Layer 11 of a small transformer language model trained on English Wikipedia (21 layers, counted from 0, width 96).
Take only the direct path to the model's output, skipping the later layers: a vector added to the residual stream pushes a token's score in proportion to its dot product with that token's output vector.

Output vectors of the tokens that the questions are about. A number n stands for n times 0.0033.
" episode": -13 55 -148 -33 36 -211 -149 -92 14 34 68 4 99 -43 102 95 -173 91 -119 -85 156 90 -34 -9 -19 65 -364 64 205 -183 147 -169 -207 -24 332 31 115 -184 -70 -222 107 -165 -174 110 40 -135 -12 -45 60 138 119 87 18 -9 52 185 -26 26 258 -101 68 41 32 184 28 116 197 -203 0 134 68 -219 -46 -154 146 39 -39 -9 28 -81 16 -95 -14 -110 -50 23 26 -132 -69 -3 137 -189 -19 166 69 127
"ock": -60 180 -102 81 135 38 186 131 -53 -165 -30 -7 210 -51 -121 -162 -89 -115 -168 224 -66 -87 124 -39 149 109 -16 -69 168 -140 18 90 62 -35 41 89 -23 -162 14 -67 -35 84 -167 211 101 22 -37 169 -86 176 -14 105 27 38 40 37 42 114 -116 -6 -212 125 73 -87 -222 -77 -27 -96 38 10 181 163 97 -86 -75 39 13 -147 -69 23 -71 -191 -102 -215 -104 21 -98 -49 55 124 45 -2 10 -8 -26 17
"amil": 371 51 108 -98 210 4 -158 -145 89 -129 -25 107 92 -79 -101 -20 87 0 -87 -137 -52 -24 85 97 -49 181 76 -96 135 -12 100 1 -135 23 103 93 37 -190 -52 -15 219 100 68 -76 288 -89 45 -28 -173 -41 -108 159 58 230 -15 55 -59 66 -78 252 -61 242 -99 -65 -80 123 225 -72 -203 -239 -248 161 28 -151 -153 97 -191 52 -183 7 -167 -152 -18 -124 151 213 -183 18 -114 47 73 -150 1 112 -170 -45
"'s": -232 -121 89 -19 -113 -4 -31 -26 -3 -46 50 156 147 228 85 57 -102 51 -60 -109 37 95 -82 72 70 -122 36 -27 8 31 55 -156 -2 -56 -45 -125 81 45 -176 67 28 -25 20 -199 15 47 -21 35 -131 53 163 -163 2 82 -178 -89 -142 25 -8 -19 -86 -124 -25 91 2 -20 79 43 -96 -90 -23 84 97 99 55 102 -114 -114 58 51 36 -157 133 45 42 -43 64 -111 -26 96 102 139 -94 -19 176 247
"anish": 334 159 118 -151 -13 -97 -127 -197 143 360 -136 -149 -85 148 -33 -241 4 -169 -173 -258 27 258 55 48 155 -73 38 -83 468 -250 25 99 -297 58 100 204 160 -10 100 -50 -14 346 -38 82 305 0 -211 81 -254 64 -198 -34 -14 258 14 145 -191 -57 34 256 -125 123 83 -45 -65 304 -162 -191 -17 174 -126 153 -133 -118 68 -111 -9 -210 -73 8 -101 -88 44 -191 76 122 -49 -44 -168 61 -30 110 4 37 -193 -162
" results": 99 68 -23 -155 13 37 -13 -171 38 21 57 -45 78 150 62 -79 -65 1 123 -26 169 67 -54 -190 127 132 -187 -68 -55 -13 229 182 -126 18 109 -115 -71 -156 99 126 4 25 -208 -106 -26 30 19 1 -53 -230 139 225 42 -43 -52 4 96 119 44 -139 -68 205 -203 153 -31 -56 69 -198 33 -57 -128 -101 -8 33 43 -150 67 -135 53 -31 -119 -7 -16 87 -34 162 65 79 -66 8 -57 30 -64 48 162 -48
" Kore": -71 71 145 -147 174 5 -51 51 14 -4 -24 -70 -80 28 -139 -273 -35 -208 128 -27 179 -138 -52 -127 26 -58 -54 105 213 80 101 23 40 14 43 -94 151 -10 -82 -216 187 105 -85 -4 -78 -140 -63 -105 -1 -140 -136 59 106 202 86 147 -88 54 39 -4 70 49 -16 12 98 221 -67 -197 157 68 34 -105 96 -87 -10 -27 109 -54 132 -43 -12 -1 9 -225 65 -56 -102 -62 62 -13 18 -12 17 54 63 -16
"uch": -37 168 90 -42 133 -24 -37 40 200 37 74 -88 -135 -31 -189 -106 -5 -59 -138 10 58 141 56 -108 -40 6 -23 -246 96 38 -74 -216 -223 28 54 244 110 -149 155 -409 -1 58 -170 50 -68 -4 103 69 -9 -1 -46 154 -141 -90 76 43 -4 83 146 187 -89 -4 -8 -9 -28 253 -54 -183 -72 -1 25 125 237 65 70 -83 -7 140 34 31 -75 -203 61 -175 187 3 -146 73 -12 113 156 -16 24 -88 -159 21
"ty": 103 -94 -126 -27 -120 178 66 30 59 272 -180 49 44 188 -156 -217 79 63 -259 -63 -10 -35 -6 -19 81 -55 236 161 242 15 227 6 154 17 -115 -26 162 -99 -85 -89 -97 -164 -67 -41 10 61 -30 -94 89 -165 -142 -129 -23 -245 267 160 -175 66 -53 -66 313 47 120 82 -78 123 257 -367 -14 -181 -82 -18 -58 -220 259 120 -126 15 189 77 30 5 -59 103 -219 -146 -95 183 -207 111 239 -208 53 -5 91 -145
"ced": 55 15 -54 -63 59 -121 -39 -231 143 100 -28 149 -18 137 -302 58 77 -192 -11 129 46 -16 -95 -106 123 -334 -90 -11 35 184 51 -128 -71 141 148 104 -117 27 -50 15 -25 37 102 114 -115 132 -64 -199 -11 -208 -59 -6 96 -208 19 56 -87 159 15 174 321 30 -38 -33 -92 311 176 -97 169 -26 -28 -195 -102 -171 53 54 60 -57 -117 57 65 -105 20 22 6 66 -19 195 -478 35 188 -141 -83 148 243 -79
"ership": 64 118 80 216 90 77 -59 -34 183 414 -25 72 118 137 -24 -78 -64 181 65 -291 69 92 72 3 278 169 -137 -53 -35 -320 117 -16 69 38 -41 -150 -19 -104 -163 -149 -62 211 31 60 340 2 2 -33 -40 -151 90 387 283 -149 163 361 140 90 159 -190 -208 -74 -194 -57 -133 2 -38 -52 234 -376 -207 34 7 -126 81 33 -119 -269 -330 -11 -237 -216 -107 -359 237 42 -56 61 -114 33 -51 -83 -17 -26 -32 81
"ually": 67 -83 12 -117 194 -38 -3 115 315 55 97 -35 38 -154 -89 -420 -199 -113 40 -333 -208 -28 277 -200 2 140 -69 -162 227 62 48 46 2 74 58 138 -14 -113 69 -7 33 269 -323 181 350 44 2 -138 160 -227 81 201 112 -9 -73 225 -7 58 131 66 220 124 -422 -33 10 54 -20 -144 39 38 -176 -200 217 207 142 -23 -100 -104 -286 -11 -112 -198 -17 -73 44 -28 -171 -176 -184 -15 112 85 -26 -12 143 272
"ude": -31 -51 169 65 -139 92 -137 -23 32 110 -49 -63 92 -19 -241 -211 -40 22 -460 -86 -5 -147 -129 -1 107 103 -33 -150 38 -27 17 -92 -1 26 304 302 257 -239 99 -100 -5 -49 -137 203 59 141 -35 64 -4 84 112 -186 -24 222 -80 43 -31 134 223 -68 -200 207 66 -134 -89 131 43 180 116 -70 -355 -16 118 -5 48 92 28 -5 -66 3 -178 -15 -150 -213 -153 12 101 106 104 54 162 -1 -59 -4 20 96
"iment": 66 45 -61 -178 42 164 -89 -203 132 141 -229 -133 -80 98 -225 -96 -16 122 134 74 -157 -158 23 -43 26 46 -32 96 242 231 -6 -11 79 146 280 77 266 59 -4 -65 83 106 -166 123 219 150 -219 75 -115 49 -17 3 -120 -2 11 54 -44 52 190 185 -126 48 15 -161 -3 177 178 44 -68 -167 -13 -68 58 -219 56 74 -177 -309 -254 18 -55 120 -97 26 -111 -156 -29 85 23 58 -81 -70 -135 10 -31 -77
"ing": -175 -11 -205 -1 -54 165 25 16 277 -133 -35 102 -34 -41 65 21 -24 61 38 130 -19 -118 129 90 3 11 -62 -71 -7 -176 -67 126 209 -24 -4 -208 131 -142 -315 23 -43 40 48 25 84 59 -90 138 74 -149 103 72 -57 -82 176 -142 -64 -2 36 -60 100 -127 10 -71 143 85 63 -43 126 -43 -160 61 10 47 -144 194 6 69 -168 48 126 -118 51 -169 -168 247 27 -83 27 91 -91 146 40 -59 -96 -37
"ander": 18 -52 -104 -35 85 -28 112 -144 116 -7 -38 15 -20 1 110 -203 98 -107 28 182 31 59 185 47 139 -138 -49 -133 -41 -155 -89 -96 -246 54 -88 44 58 -226 223 81 68 53 -52 140 -94 1 -336 -118 53 -3 23 145 128 79 77 80 -190 -40 22 25 -25 -15 18 -157 -79 274 53 206 62 133 -232 121 95 7 133 -126 -84 -143 125 39 -158 67 54 -179 53 -15 -57 69 -14 29 11 82 -20 147 -113 -109
"tr": 4 66 -16 56 -95 14 -98 75 120 155 51 -70 49 125 155 113 -135 166 -152 -27 0 151 165 -170 -57 -152 119 -141 177 111 -48 -42 12 5 -163 135 108 -97 67 25 -204 24 -295 104 95 -107 -38 -149 -76 54 111 182 253 -193 117 7 -38 -38 199 87 217 -7 14 -11 -6 -177 24 -266 -41 -11 -188 -217 -183 -4 61 74 13 28 -213 15 -48 84 -50 59 189 -65 -135 128 -26 78 56 -216 -65 108 111 -186
"inner": 157 221 -95 88 -57 -5 -22 -246 186 51 -48 -23 119 -51 87 -42 -21 -56 22 36 62 293 44 -24 153 -175 -284 26 346 3 12 -138 -140 19 61 211 167 -226 14 -166 96 152 -154 33 146 -133 -42 181 -42 -164 71 22 -36 -157 107 146 -137 8 15 202 -116 -12 67 -274 -211 101 49 -25 -107 74 -149 -27 170 103 -53 77 38 -207 -150 -3 35 168 29 -140 -37 173 -168 5 89 -39 -125 -147 -32 173 -115 -89
" author": 230 143 47 -259 -3 2 -119 2 -59 35 -59 -20 12 139 174 -127 133 131 20 -22 -31 103 -140 -11 137 -143 -1 183 68 -38 31 107 -70 -3 -30 -50 -107 2 -101 2 114 44 -211 -33 52 -51 -141 -11 17 33 124 -24 -3 95 40 167 -47 61 -50 -55 -80 16 -77 75 7 149 83 -34 -126 28 -143 -28 72 -255 152 -19 105 30 -223 -45 24 -111 -33 -17 55 -25 76 21 -39 -22 8 -143 51 96 -116 59
" ISBN": -72 -39 -36 -224 73 -9 -145 -153 -44 126 -27 35 34 -47 74 -91 -161 -141 17 -217 92 324 -169 -52 163 -144 -83 -151 210 -32 121 -74 -7 37 -163 -23 121 20 16 -339 -35 -57 70 398 263 -140 34 -50 -15 105 76 55 -47 109 9 186 -95 39 206 50 -176 83 -103 -50 132 -37 86 135 31 -76 -61 -96 -37 -206 130 33 94 -171 -223 -59 -30 210 -54 34 242 -58 -30 158 -45 7 -38 -140 165 -21 89 101
" 1950": -100 40 198 31 155 -111 -99 -13 61 117 -54 -296 -78 58 -18 -51 -26 -181 31 13 35 90 -79 -22 196 -94 -107 -15 137 75 208 144 -21 17 86 -43 -18 -59 -81 -25 161 244 -49 -91 95 -53 119 -21 13 46 -38 -23 140 51 -55 47 -196 55 -115 109 -8 -93 -66 -70 141 -113 184 -1 161 48 12 -119 139 -77 -4 20 22 -79 104 -74 -202 84 -103 -108 217 99 -82 -67 -20 -52 -40 -166 -85 -28 24 -138
"writ": -19 -98 305 -77 -3 -16 -213 -36 102 41 -81 -109 25 94 206 28 -154 9 5 -160 55 -32 61 -82 103 15 18 5 348 -166 -48 -172 24 8 -142 17 -146 -242 -21 -12 -67 -34 -177 82 29 53 1 -154 -52 117 143 99 83 -151 -48 185 59 180 0 262 95 -61 -25 -166 122 130 201 -178 -105 176 -443 -210 93 -166 133 38 -103 -323 -299 -55 -61 106 116 -301 201 198 -135 235 148 32 321 -34 -56 162 111 48
" Mah": 54 -73 205 -131 162 -30 -114 111 -2 -79 3 194 37 -37 58 -86 -59 -28 -80 -50 0 -47 -46 114 24 -37 5 -9 13 -150 20 -102 -72 17 141 7 9 -126 41 41 63 173 43 -2 3 -113 -75 -108 35 22 -104 -10 69 234 48 132 28 79 77 -71 63 -11 -161 32 41 123 92 37 57 -154 -168 -16 -52 8 24 -31 93 -109 61 -34 -67 15 53 26 -22 -46 -68 -116 64 -40 -15 -31 5 -77 56 -48
"el": 107 -112 -112 36 64 28 45 10 51 -175 -17 -141 -146 -73 26 235 164 22 118 -109 -179 17 205 157 10 64 43 -106 -75 115 -42 4 11 -6 46 4 132 1 122 63 -178 -120 17 14 -24 65 77 -75 -147 -103 -28 274 -56 -51 68 97 119 -82 -88 194 4 -143 67 -141 -126 43 114 77 95 63 -42 200 -64 87 -13 0 -101 -55 -250 42 -71 -118 35 -165 59 88 -219 -83 -55 11 132 150 58 -7 -119 -134

Each question shows what one neuron of this layer's MLP adds at an activation of 1. A number n stands for n times 0.002.

n127: -121 -186 94 59 194 110 69 29 -48 187 96 55 95 -21 -61 -50 -20 176 74 -5 -150 -78 -97 26 -33 52 -25 -4 -4 -57 5 33 -50 154 -15 56 -9 -194 -21 -29 16 -102 -94 116 -40 34 -72 12 -48 45 1 -110 -49 45 24 141 1 30 -45 -24 -39 79 -93 -149 -134 22 -55 107 36 136 -141 -84 130 76 53 81 97 38 -159 58 -99 55 -38 -42 -127 95 -57 62 -36 72 -53 71 -6 -63 -55 115
Which of these tokens does it push up most? "ude"

n173: -61 -10 -59 94 35 89 -23 26 91 4 -14 40 26 -77 1 31 -78 -61 71 -178 -55 -80 -59 3 49 -82 -95 29 -29 90 36 232 -69 119 26 1 -70 14 -124 134 -62 71 -17 211 68 70 -61 -59 -45 173 38 -100 -243 -21 -53 21 165 -82 159 49 67 236 -61 142 -78 -165 106 -85 56 -198 -118 -42 52 -99 57 135 -56 36 -21 26 71 54 19 27 -119 -92 -47 58 -82 -6 -28 47 -21 40 -117 -36
Which two tokens does it push up most, strongest first? "iment", "ually"

n179: 141 214 -16 108 -239 -146 -83 20 123 58 105 -77 79 -72 -63 61 182 223 -163 -147 -128 -96 -41 109 -37 -36 282 -32 -57 -286 126 -80 108 230 -13 29 109 98 150 -55 42 -140 158 63 19 -67 142 -326 98 49 26 231 62 55 102 -264 -237 37 72 -4 -236 200 35 60 -67 194 -112 94 -165 104 -135 -142 63 -187 40 241 -83 -18 -17 -8 -287 26 -103 85 -181 -57 26 -204 80 146 24 -28 -8 19 160 -69
Which three tokens does it push up most, strongest first? "ude", "amil", "ty"

n3: 80 0 -211 -181 113 86 -63 18 34 -102 90 -380 -100 247 -34 -118 29 -57 93 -143 -87 46 5 90 -170 96 -70 266 -69 87 142 -231 -2 29 94 200 -40 13 -17 -96 46 22 -24 93 22 5 37 -88 -174 58 -127 -47 182 127 164 94 -188 13 -25 20 50 24 105 -10 21 184 78 21 26 158 115 -135 186 -41 -31 -285 22 74 107 -14 -147 -286 -38 29 -125 97 -149 -63 248 -100 33 2 -87 -70 256 -50
Which of these tokens does it push up most? " Kore"

n47: -190 -90 -37 -13 55 114 33 6 -80 137 23 -58 -117 49 30 46 57 -21 -89 16 24 -129 -42 -22 101 6 -92 -145 327 -103 -138 12 58 -47 -27 -132 76 -51 73 -6 -161 -20 17 -42 41 32 82 -26 57 -155 -121 -151 68 127 197 -26 33 -125 59 135 264 194 -474 -63 52 -50 -82 68 21 -205 25 -26 -39 97 -7 65 -116 -64 94 38 43 225 162 33 88 -9 -68 18 49 159 94 16 -88 -54 -46 87
Which two tokens does it push up most, strongest first? "ually", "ty"

n88: 138 -60 -143 113 -71 -140 25 -100 -122 16 60 -130 -55 -15 -118 3 -16 19 1 -19 -49 94 -30 58 -98 -109 40 37 -76 246 113 -30 -63 11 65 -43 -136 154 -114 55 33 -2 39 11 -55 -64 30 52 -68 -139 63 -71 120 -8 214 92 -137 -12 63 54 -95 -139 91 123 156 142 22 14 -8 15 -5 -119 -18 246 138 -100 -168 -63 64 4 31 -238 -24 135 116 -134 58 146 16 53 3 -196 -3 -27 106 21
Pushed down most: "ock"

n55: -56 -59 -43 -96 -132 -151 110 2 111 -57 -80 33 45 121 46 -59 30 139 57 -175 37 33 89 -124 13 91 -132 -34 1 107 93 37 -90 22 -13 19 -91 83 38 64 69 -21 -209 -94 9 59 118 71 -47 -13 173 -43 9 -76 23 -115 40 55 -17 -17 -170 -2 39 -16 211 -103 -5 -186 46 -155 139 -11 131 162 64 -159 2 -138 -118 -26 -111 -106 42 177 39 179 96 61 -92 -123 -144 99 -23 269 6 51
Which three tokens does it push up most, strongest first? " results", "ually", "'s"

n50: 2 -152 -68 92 -83 -63 34 -136 67 115 37 210 -111 45 177 115 -1 41 -75 22 -12 141 -101 -69 -62 -38 -3 106 -57 26 51 194 15 35 -22 -42 18 -62 -63 44 25 -48 -56 84 -151 -43 -1 -191 -81 -111 -34 -16 -8 19 -74 -32 89 18 113 -24 17 79 -146 9 121 -129 124 45 -3 -121 6 -18 185 22 41 -2 57 32 98 44 -11 -48 -51 -35 -52 -11 -2 -41 17 7 -174 -22 28 -12 -85 -42
Which of these tokens does it push up most? " results"

n131: -118 9 26 75 -160 -95 3 -156 82 -8 17 13 -8 85 74 10 41 110 -261 24 -145 -34 -9 -81 -93 -157 7 30 38 -110 17 -85 206 169 -387 -31 102 -116 227 68 -46 -8 129 53 -141 -86 -86 -294 -6 197 185 30 -88 -108 120 -49 344 103 59 157 37 -96 7 -40 -67 -68 135 -166 -35 172 -80 54 122 -101 -35 132 -30 -88 94 -55 131 -10 -29 120 -187 -8 93 -64 52 -109 -36 272 -155 141 0 -31
Which of these tokens does it push up most? "writ"

n49: -45 59 10 62 -284 240 -16 19 122 -78 164 168 103 2 -55 -23 -130 105 142 24 -147 75 -76 56 104 33 -20 -200 104 98 -108 -21 44 245 12 46 -132 23 -271 -12 -73 25 64 -158 12 -155 3 -82 88 46 72 -117 -261 -81 -70 -39 -292 54 -15 5 11 53 18 116 184 40 10 -2 83 -6 49 83 -51 -120 127 63 186 -208 66 203 -85 -66 -152 -69 198 161 -153 62 -50 -189 -139 82 -87 37 54 66
Which two tokens does it push up most, strongest first? "'s", "ing"

n113: 167 115 -65 -11 58 78 59 0 41 -140 65 -91 57 -14 12 -95 55 275 -33 -88 -118 -59 76 -32 -194 -118 -48 -298 8 83 -94 24 -69 -170 -117 -102 125 84 -183 82 81 35 -87 -72 3 13 -54 -106 136 188 41 -123 -110 64 -84 -209 -85 154 59 -17 132 162 -74 -64 207 -93 89 141 -57 -19 -123 -3 -115 75 -157 -11 -45 218 -49 177 137 249 -42 121 -124 40 -151 158 165 -108 104 -261 57 202 36 -28
Pushed down most: "ership"

n11: -107 -30 28 127 -73 116 -41 37 -51 22 69 145 300 21 -195 138 -18 118 -90 36 -6 39 -61 -59 -6 -128 113 -34 29 21 70 14 -1 16 71 13 -101 -4 -181 129 113 128 115 -188 -48 -80 44 63 139 -7 98 9 -113 -115 -22 -140 -25 -73 66 -98 -25 -208 90 -210 150 -150 -34 21 -95 83 -90 108 53 101 42 156 31 0 11 -15 -18 47 26 -90 79 25 -98 -72 -50 68 167 -123 -181 -50 -97 76
Which two tokens does it push up most, strongest first? "'s", "ing"

n14: -95 67 -12 227 96 146 72 106 139 -163 -101 -76 -66 120 -144 -11 176 -76 -69 93 148 -71 12 121 70 14 85 -69 165 -130 -216 71 57 -64 20 206 -88 -111 215 -63 -145 114 -15 -82 -192 -55 -8 113 -84 -134 25 -215 -67 83 -20 141 -127 -20 -81 -57 75 -33 -69 -28 30 99 29 133 -10 -31 -39 84 6 -53 -6 16 -1 -129 27 152 -15 -62 -157 -108 255 12 -79 -83 135 -161 26 -16 -136 117 -32 -88
Which of these tokens does it push up most? "ander"

n41: 97 11 -174 -71 -165 95 51 -76 64 221 67 79 -83 9 29 167 130 95 42 -21 -43 36 -45 -104 129 17 -189 -44 1 -96 52 -36 -27 -107 99 11 20 -84 -57 -211 4 163 -201 137 -45 -192 -57 85 100 68 61 25 -43 9 -16 215 -110 159 -37 228 -94 -35 181 -205 -77 84 129 -90 -53 34 49 20 61 80 1 14 145 -141 145 22 146 -119 -68 4 -123 -31 5 -210 45 31 19 49 -195 -48 129 -85
Pushed down most: "amil"

n38: -63 -15 11 70 -9 81 -39 -16 68 -61 -30 -65 98 179 -82 -120 -28 67 38 -105 -40 124 85 128 102 -110 4 23 45 -1 74 -43 -72 13 -3 4 -184 0 35 68 -283 -41 -67 41 167 40 101 35 -68 -136 5 -134 70 -210 16 -15 197 66 16 -42 36 -75 -23 -62 3 32 -13 57 80 15 47 174 -96 61 74 122 -65 -74 -57 -54 25 42 -32 52 161 -15 -37 -13 -102 27 60 -86 -24 52 -8 -145
Which of these tokens does it push up most? "ership"

n109: -19 -15 83 -82 -70 -100 97 -36 -1 23 124 -206 -53 -11 -98 -55 19 64 76 46 44 -247 14 -38 64 -66 43 213 124 35 -18 40 174 -134 58 -33 -172 -88 82 48 -168 -8 39 174 157 94 127 81 31 -62 -108 -30 11 -100 46 88 72 2 25 11 -92 -108 -171 -280 50 151 160 -58 -191 -82 157 -69 -123 -82 4 -77 27 -18 48 51 -119 -3 113 51 170 -165 -159 -31 82 40 278 -47 27 114 23 54
Which of these tokens does it push up most? "writ"

n25: 16 -21 158 29 -87 131 170 -61 -82 24 -67 63 185 96 -81 -13 245 42 117 -55 -105 49 -95 -125 62 42 -21 14 -50 -49 145 -139 13 61 -152 -28 8 160 109 -88 -57 -47 104 -3 54 8 114 83 -37 -44 -20 -60 -100 -8 34 110 46 -76 -55 31 -65 -25 40 -16 -132 -141 -177 135 -68 -93 -96 -104 6 -4 -14 -9 3 -75 -62 145 -85 47 -28 -56 45 -59 54 84 -3 180 -38 -95 -57 144 -55 15
Pushed down most: " episode"

n45: -127 -19 104 34 -56 -78 109 -173 -39 48 246 -33 -211 63 102 5 34 -3 -85 28 14 76 -57 61 137 -33 -57 39 164 63 6 193 53 62 -33 208 -285 96 -92 -123 -151 34 -143 -101 -98 -101 101 35 31 -27 163 -124 -38 -1 49 142 22 46 -42 83 42 15 -72 60 -28 -62 29 -41 -144 -11 7 -111 35 217 -143 -59 -11 6 -35 229 -27 -242 -133 60 2 22 90 20 150 -3 -65 -32 -135 136 -108 41
Pushed down most: "ander"

n7: -68 56 -157 -63 -134 -35 -195 35 -183 -49 -54 132 -120 210 83 73 43 -84 136 177 -114 60 148 119 -211 119 80 93 20 -31 -104 123 -106 23 -37 171 -27 154 -8 -162 -198 43 88 -74 -167 -27 129 38 -157 156 -33 100 25 120 29 101 -28 -55 -31 -22 -3 -157 20 31 -97 -119 -198 145 -77 -26 130 -29 5 93 -95 176 93 -1 -68 58 -122 -181 -66 -47 -8 182 -30 14 2 -36 -63 141 -84 89 -5 35
Which of these tokens does it push up most? "el"

n48: -100 -6 18 -129 0 28 91 -117 138 62 -158 72 102 39 -193 24 -77 -76 115 197 -88 -24 -119 -13 88 12 -155 60 -202 172 10 71 -14 144 -85 52 -107 160 -47 -24 135 -179 62 -165 121 124 72 -53 52 45 -72 -43 -15 -152 -80 -61 176 18 25 32 -10 83 -27 60 76 -52 59 -138 -19 -70 -38 12 -95 145 -8 72 -104 -77 17 -65 70 -106 -55 34 -34 -138 -76 59 -212 140 181 14 -25 116 44 180
Pushed down most: "anish"

n97: -51 82 220 22 -234 -205 33 -15 -89 92 -104 71 146 -138 4 23 -125 114 103 -51 -159 91 -90 -3 17 -55 19 -85 -27 35 -63 15 -350 41 -281 -61 112 60 114 37 265 -39 47 -16 -137 19 36 -71 125 19 98 114 -8 -64 13 -30 -122 92 -84 136 -97 -167 -99 -159 -66 -133 106 -94 -170 169 -117 163 41 104 -7 -58 429 49 145 60 214 100 32 41 -197 -144 21 -20 62 178 -5 24 47 108 -352 -7
Which of these tokens does it push up most? "inner"

n76: -97 -18 67 -20 278 -208 -190 -128 187 -34 183 -8 44 -90 -134 -113 42 63 39 182 63 -17 -135 142 -2 -201 66 94 102 -313 -59 -116 30 281 51 112 -197 -62 178 -21 -4 41 63 -51 99 216 -284 -32 165 170 81 203 156 77 37 -5 225 97 131 -161 -157 132 57 185 81 -3 184 10 -14 75 302 -93 29 -242 -70 45 -239 22 17 -217 -53 -143 -266 -76 -199 5 -156 -141 117 -280 -80 94 -161 -38 11 -35
Which of these tokens does it push up most? " episode"

n16: 150 40 138 -37 97 84 138 -11 -6 -25 228 -169 -46 -104 -125 22 20 51 58 -55 -48 -31 -77 -13 -52 16 24 119 5 44 110 116 -221 -155 126 -118 145 122 -44 141 45 -1 -35 69 -66 -169 132 32 158 -25 47 -5 -160 -87 -16 170 55 217 -143 83 -92 47 -109 -79 -61 -137 -144 -91 69 33 60 -30 -69 72 121 -164 62 -87 -181 -25 -118 160 35 -19 -17 41 140 52 -31 -100 -61 -82 88 141 -106 -103
Pushed down most: "'s"

n114: -114 -72 -28 91 49 4 -55 25 87 190 -49 -78 -93 -65 76 -49 5 -213 -129 37 -68 88 -148 -42 44 -9 -100 214 -99 74 126 -9 166 54 -13 -38 -255 205 -173 269 45 54 -75 27 -203 130 102 71 -21 121 -4 28 -204 87 61 141 93 141 -40 13 61 -44 76 -150 215 -75 13 49 81 -59 172 -93 39 -139 3 -112 7 164 -21 23 -90 3 -59 -115 -9 63 -199 -105 102 -159 85 -50 80 -247 190 -8
Which of these tokens does it push up most? " 1950"

n99: 149 79 68 101 -14 88 -31 40 63 -118 35 13 -49 184 14 165 -18 43 -46 -131 -3 -118 -64 -26 11 76 -139 -163 23 -49 248 82 -42 62 -10 33 106 -55 -86 109 -19 -113 -73 73 -25 31 68 -74 -63 61 -24 -52 -99 -140 8 6 -48 -149 -123 -222 39 195 31 260 -18 173 -107 -30 137 -69 -6 -281 -121 26 -41 -12 -130 -35 68 -243 58 193 3 91 27 254 35 123 10 88 -67 -30 52 -40 9 -25
Which of these tokens does it push up most? " results"

n103: -254 -119 -19 -3 -154 207 81 -66 85 -26 14 158 131 -41 81 -203 71 137 -14 -49 0 107 35 -35 -54 33 -16 29 -168 -183 -45 204 -80 52 -169 15 3 -59 -121 56 25 58 201 142 124 -67 242 43 -69 -51 56 -81 -32 76 -60 -340 214 -98 27 115 28 -101 101 149 -50 48 -193 27 162 4 -12 17 25 -204 48 67 259 158 0 58 1 -121 15 -117 -14 -23 -101 24 -147 -65 -32 74 -44 -13 -76 12
Pushed down most: "iment"

n157: 116 116 135 -28 -212 -98 28 22 -177 -26 237 105 6 -152 40 19 -81 23 -162 85 -38 103 93 -51 2 118 9 174 -74 -8 -139 7 30 -6 56 -63 -22 215 -11 221 83 -15 1 23 181 149 18 89 24 -78 19 -126 44 -104 27 -93 -187 -54 -118 15 -73 -209 4 126 -11 24 -71 -9 97 -17 79 81 -50 -45 26 58 -67 -60 48 168 -155 -36 169 201 104 -41 59 10 -112 -65 -82 12 -93 -153 -44 -42
Which of these tokens does it push up most? "'s"

n33: -7 216 83 180 91 -88 -135 10 91 -180 -109 13 139 -94 54 -116 208 9 -327 96 -46 142 88 361 -22 -111 192 -72 -54 74 -183 -1 -110 -48 -38 44 66 3 -125 29 -206 -8 -62 54 88 -59 29 -87 -135 88 186 -297 -82 14 -11 -82 -330 -32 -9 137 -117 248 6 -91 108 137 -90 -21 -5 59 -40 -26 91 -250 178 17 -173 206 71 74 -32 126 -79 25 128 -144 113 -37 111 -103 -109 36 142 -140 65 133
Which two tokens does it push up most, strongest first? "ude", "anish"

n175: -84 135 -15 -134 -31 -103 48 96 -66 10 118 -39 -91 -28 -156 11 -116 6 -74 90 -65 -28 -12 193 56 -20 -17 -68 -83 -103 37 -43 -39 127 109 78 -79 94 211 30 -29 -114 -130 -53 44 29 29 5 -108 -79 78 85 -5 95 -39 -54 -120 -135 199 88 -53 77 22 117 108 97 -215 78 -184 26 66 191 101 66 47 -15 -121 -124 -45 148 27 -51 72 78 62 -255 61 -1 -29 -63 116 -2 -42 -5 14 -33
Which of these tokens does it push up most? "uch"

n163: -93 -10 -84 -187 66 33 292 155 -307 136 -436 -64 167 96 34 -58 31 30 -32 -166 47 28 137 -103 26 124 -185 1 7 124 -47 137 141 -262 -121 -151 61 60 -96 178 2 -85 179 -21 -57 176 -60 57 -120 -64 -123 15 75 100 -46 -134 27 -143 -77 6 -6 -49 73 -214 190 137 -49 37 82 -219 28 41 -155 226 109 -162 222 237 84 -134 214 62 -7 -117 43 31 4 79 -52 -3 -6 79 -12 122 -39 -69
Pushed down most: " episode"

n147: 142 168 94 97 60 -54 -85 -211 -136 13 33 166 -69 71 -272 -35 83 266 -54 -59 32 5 -23 -14 89 -32 255 1 206 -197 -61 -109 150 -159 -13 -100 -95 78 -89 137 198 20 -25 -98 -219 17 -49 22 142 -44 91 -3 132 -70 -107 200 -122 -58 4 21 148 -56 -254 14 103 129 -99 -51 175 15 52 147 -14 11 -52 121 -129 -161 55 -65 35 126 -175 -112 -96 135 -253 -84 98 87 -14 -3 215 -31 27 -41
Pushed down most: " ISBN"

n130: -50 -46 -87 -4 -76 -92 63 -68 88 9 45 -84 180 -117 149 44 -6 90 -111 8 -72 -55 -51 56 110 36 89 -122 -45 -169 -67 178 5 19 -117 -64 32 -71 -106 -65 135 -35 251 141 -13 36 -79 -83 15 -112 -155 53 100 -56 57 -50 -122 30 3 124 37 -87 -84 32 -53 136 -125 195 -143 -25 12 -81 20 -16 33 39 147 30 -115 148 54 -111 110 96 -159 -57 137 75 -67 16 -58 69 172 56 -85 -150
Which two tokens does it push up most, strongest first? "ing", "ander"

n138: -136 66 -132 36 67 126 -89 105 9 -29 16 -158 8 152 -26 -18 83 145 12 258 16 -76 -183 83 -159 -109 74 -25 52 -124 -100 -242 -65 143 -39 208 -112 58 107 -142 -17 -58 48 18 98 -15 39 16 0 -10 -140 -252 112 22 38 -165 -181 -62 23 142 -63 39 69 27 -23 244 -159 35 96 2 -78 -23 -32 238 -59 47 39 178 84 -11 -60 34 104 -150 107 -57 -90 -125 -87 4 -30 43 -147 -125 57 212
Which two tokens does it push up most, strongest first? "uch", "ude"

n190: -13 -116 12 70 152 -55 12 107 -145 3 -82 -70 -86 118 168 -187 57 132 38 -9 -3 -56 74 -170 223 164 17 -46 40 -96 -118 -35 -22 303 -41 -10 3 29 -3 54 84 -176 -8 197 0 48 43 -13 -78 -144 -145 30 64 12 146 -84 -155 -72 -83 127 -28 -145 -68 80 56 156 -47 28 -188 108 91 -4 57 -21 13 -34 28 64 -108 -211 -105 -36 251 133 25 -44 -23 -64 -48 167 -23 98 -186 -162 134 -155
Pushed down most: "ude"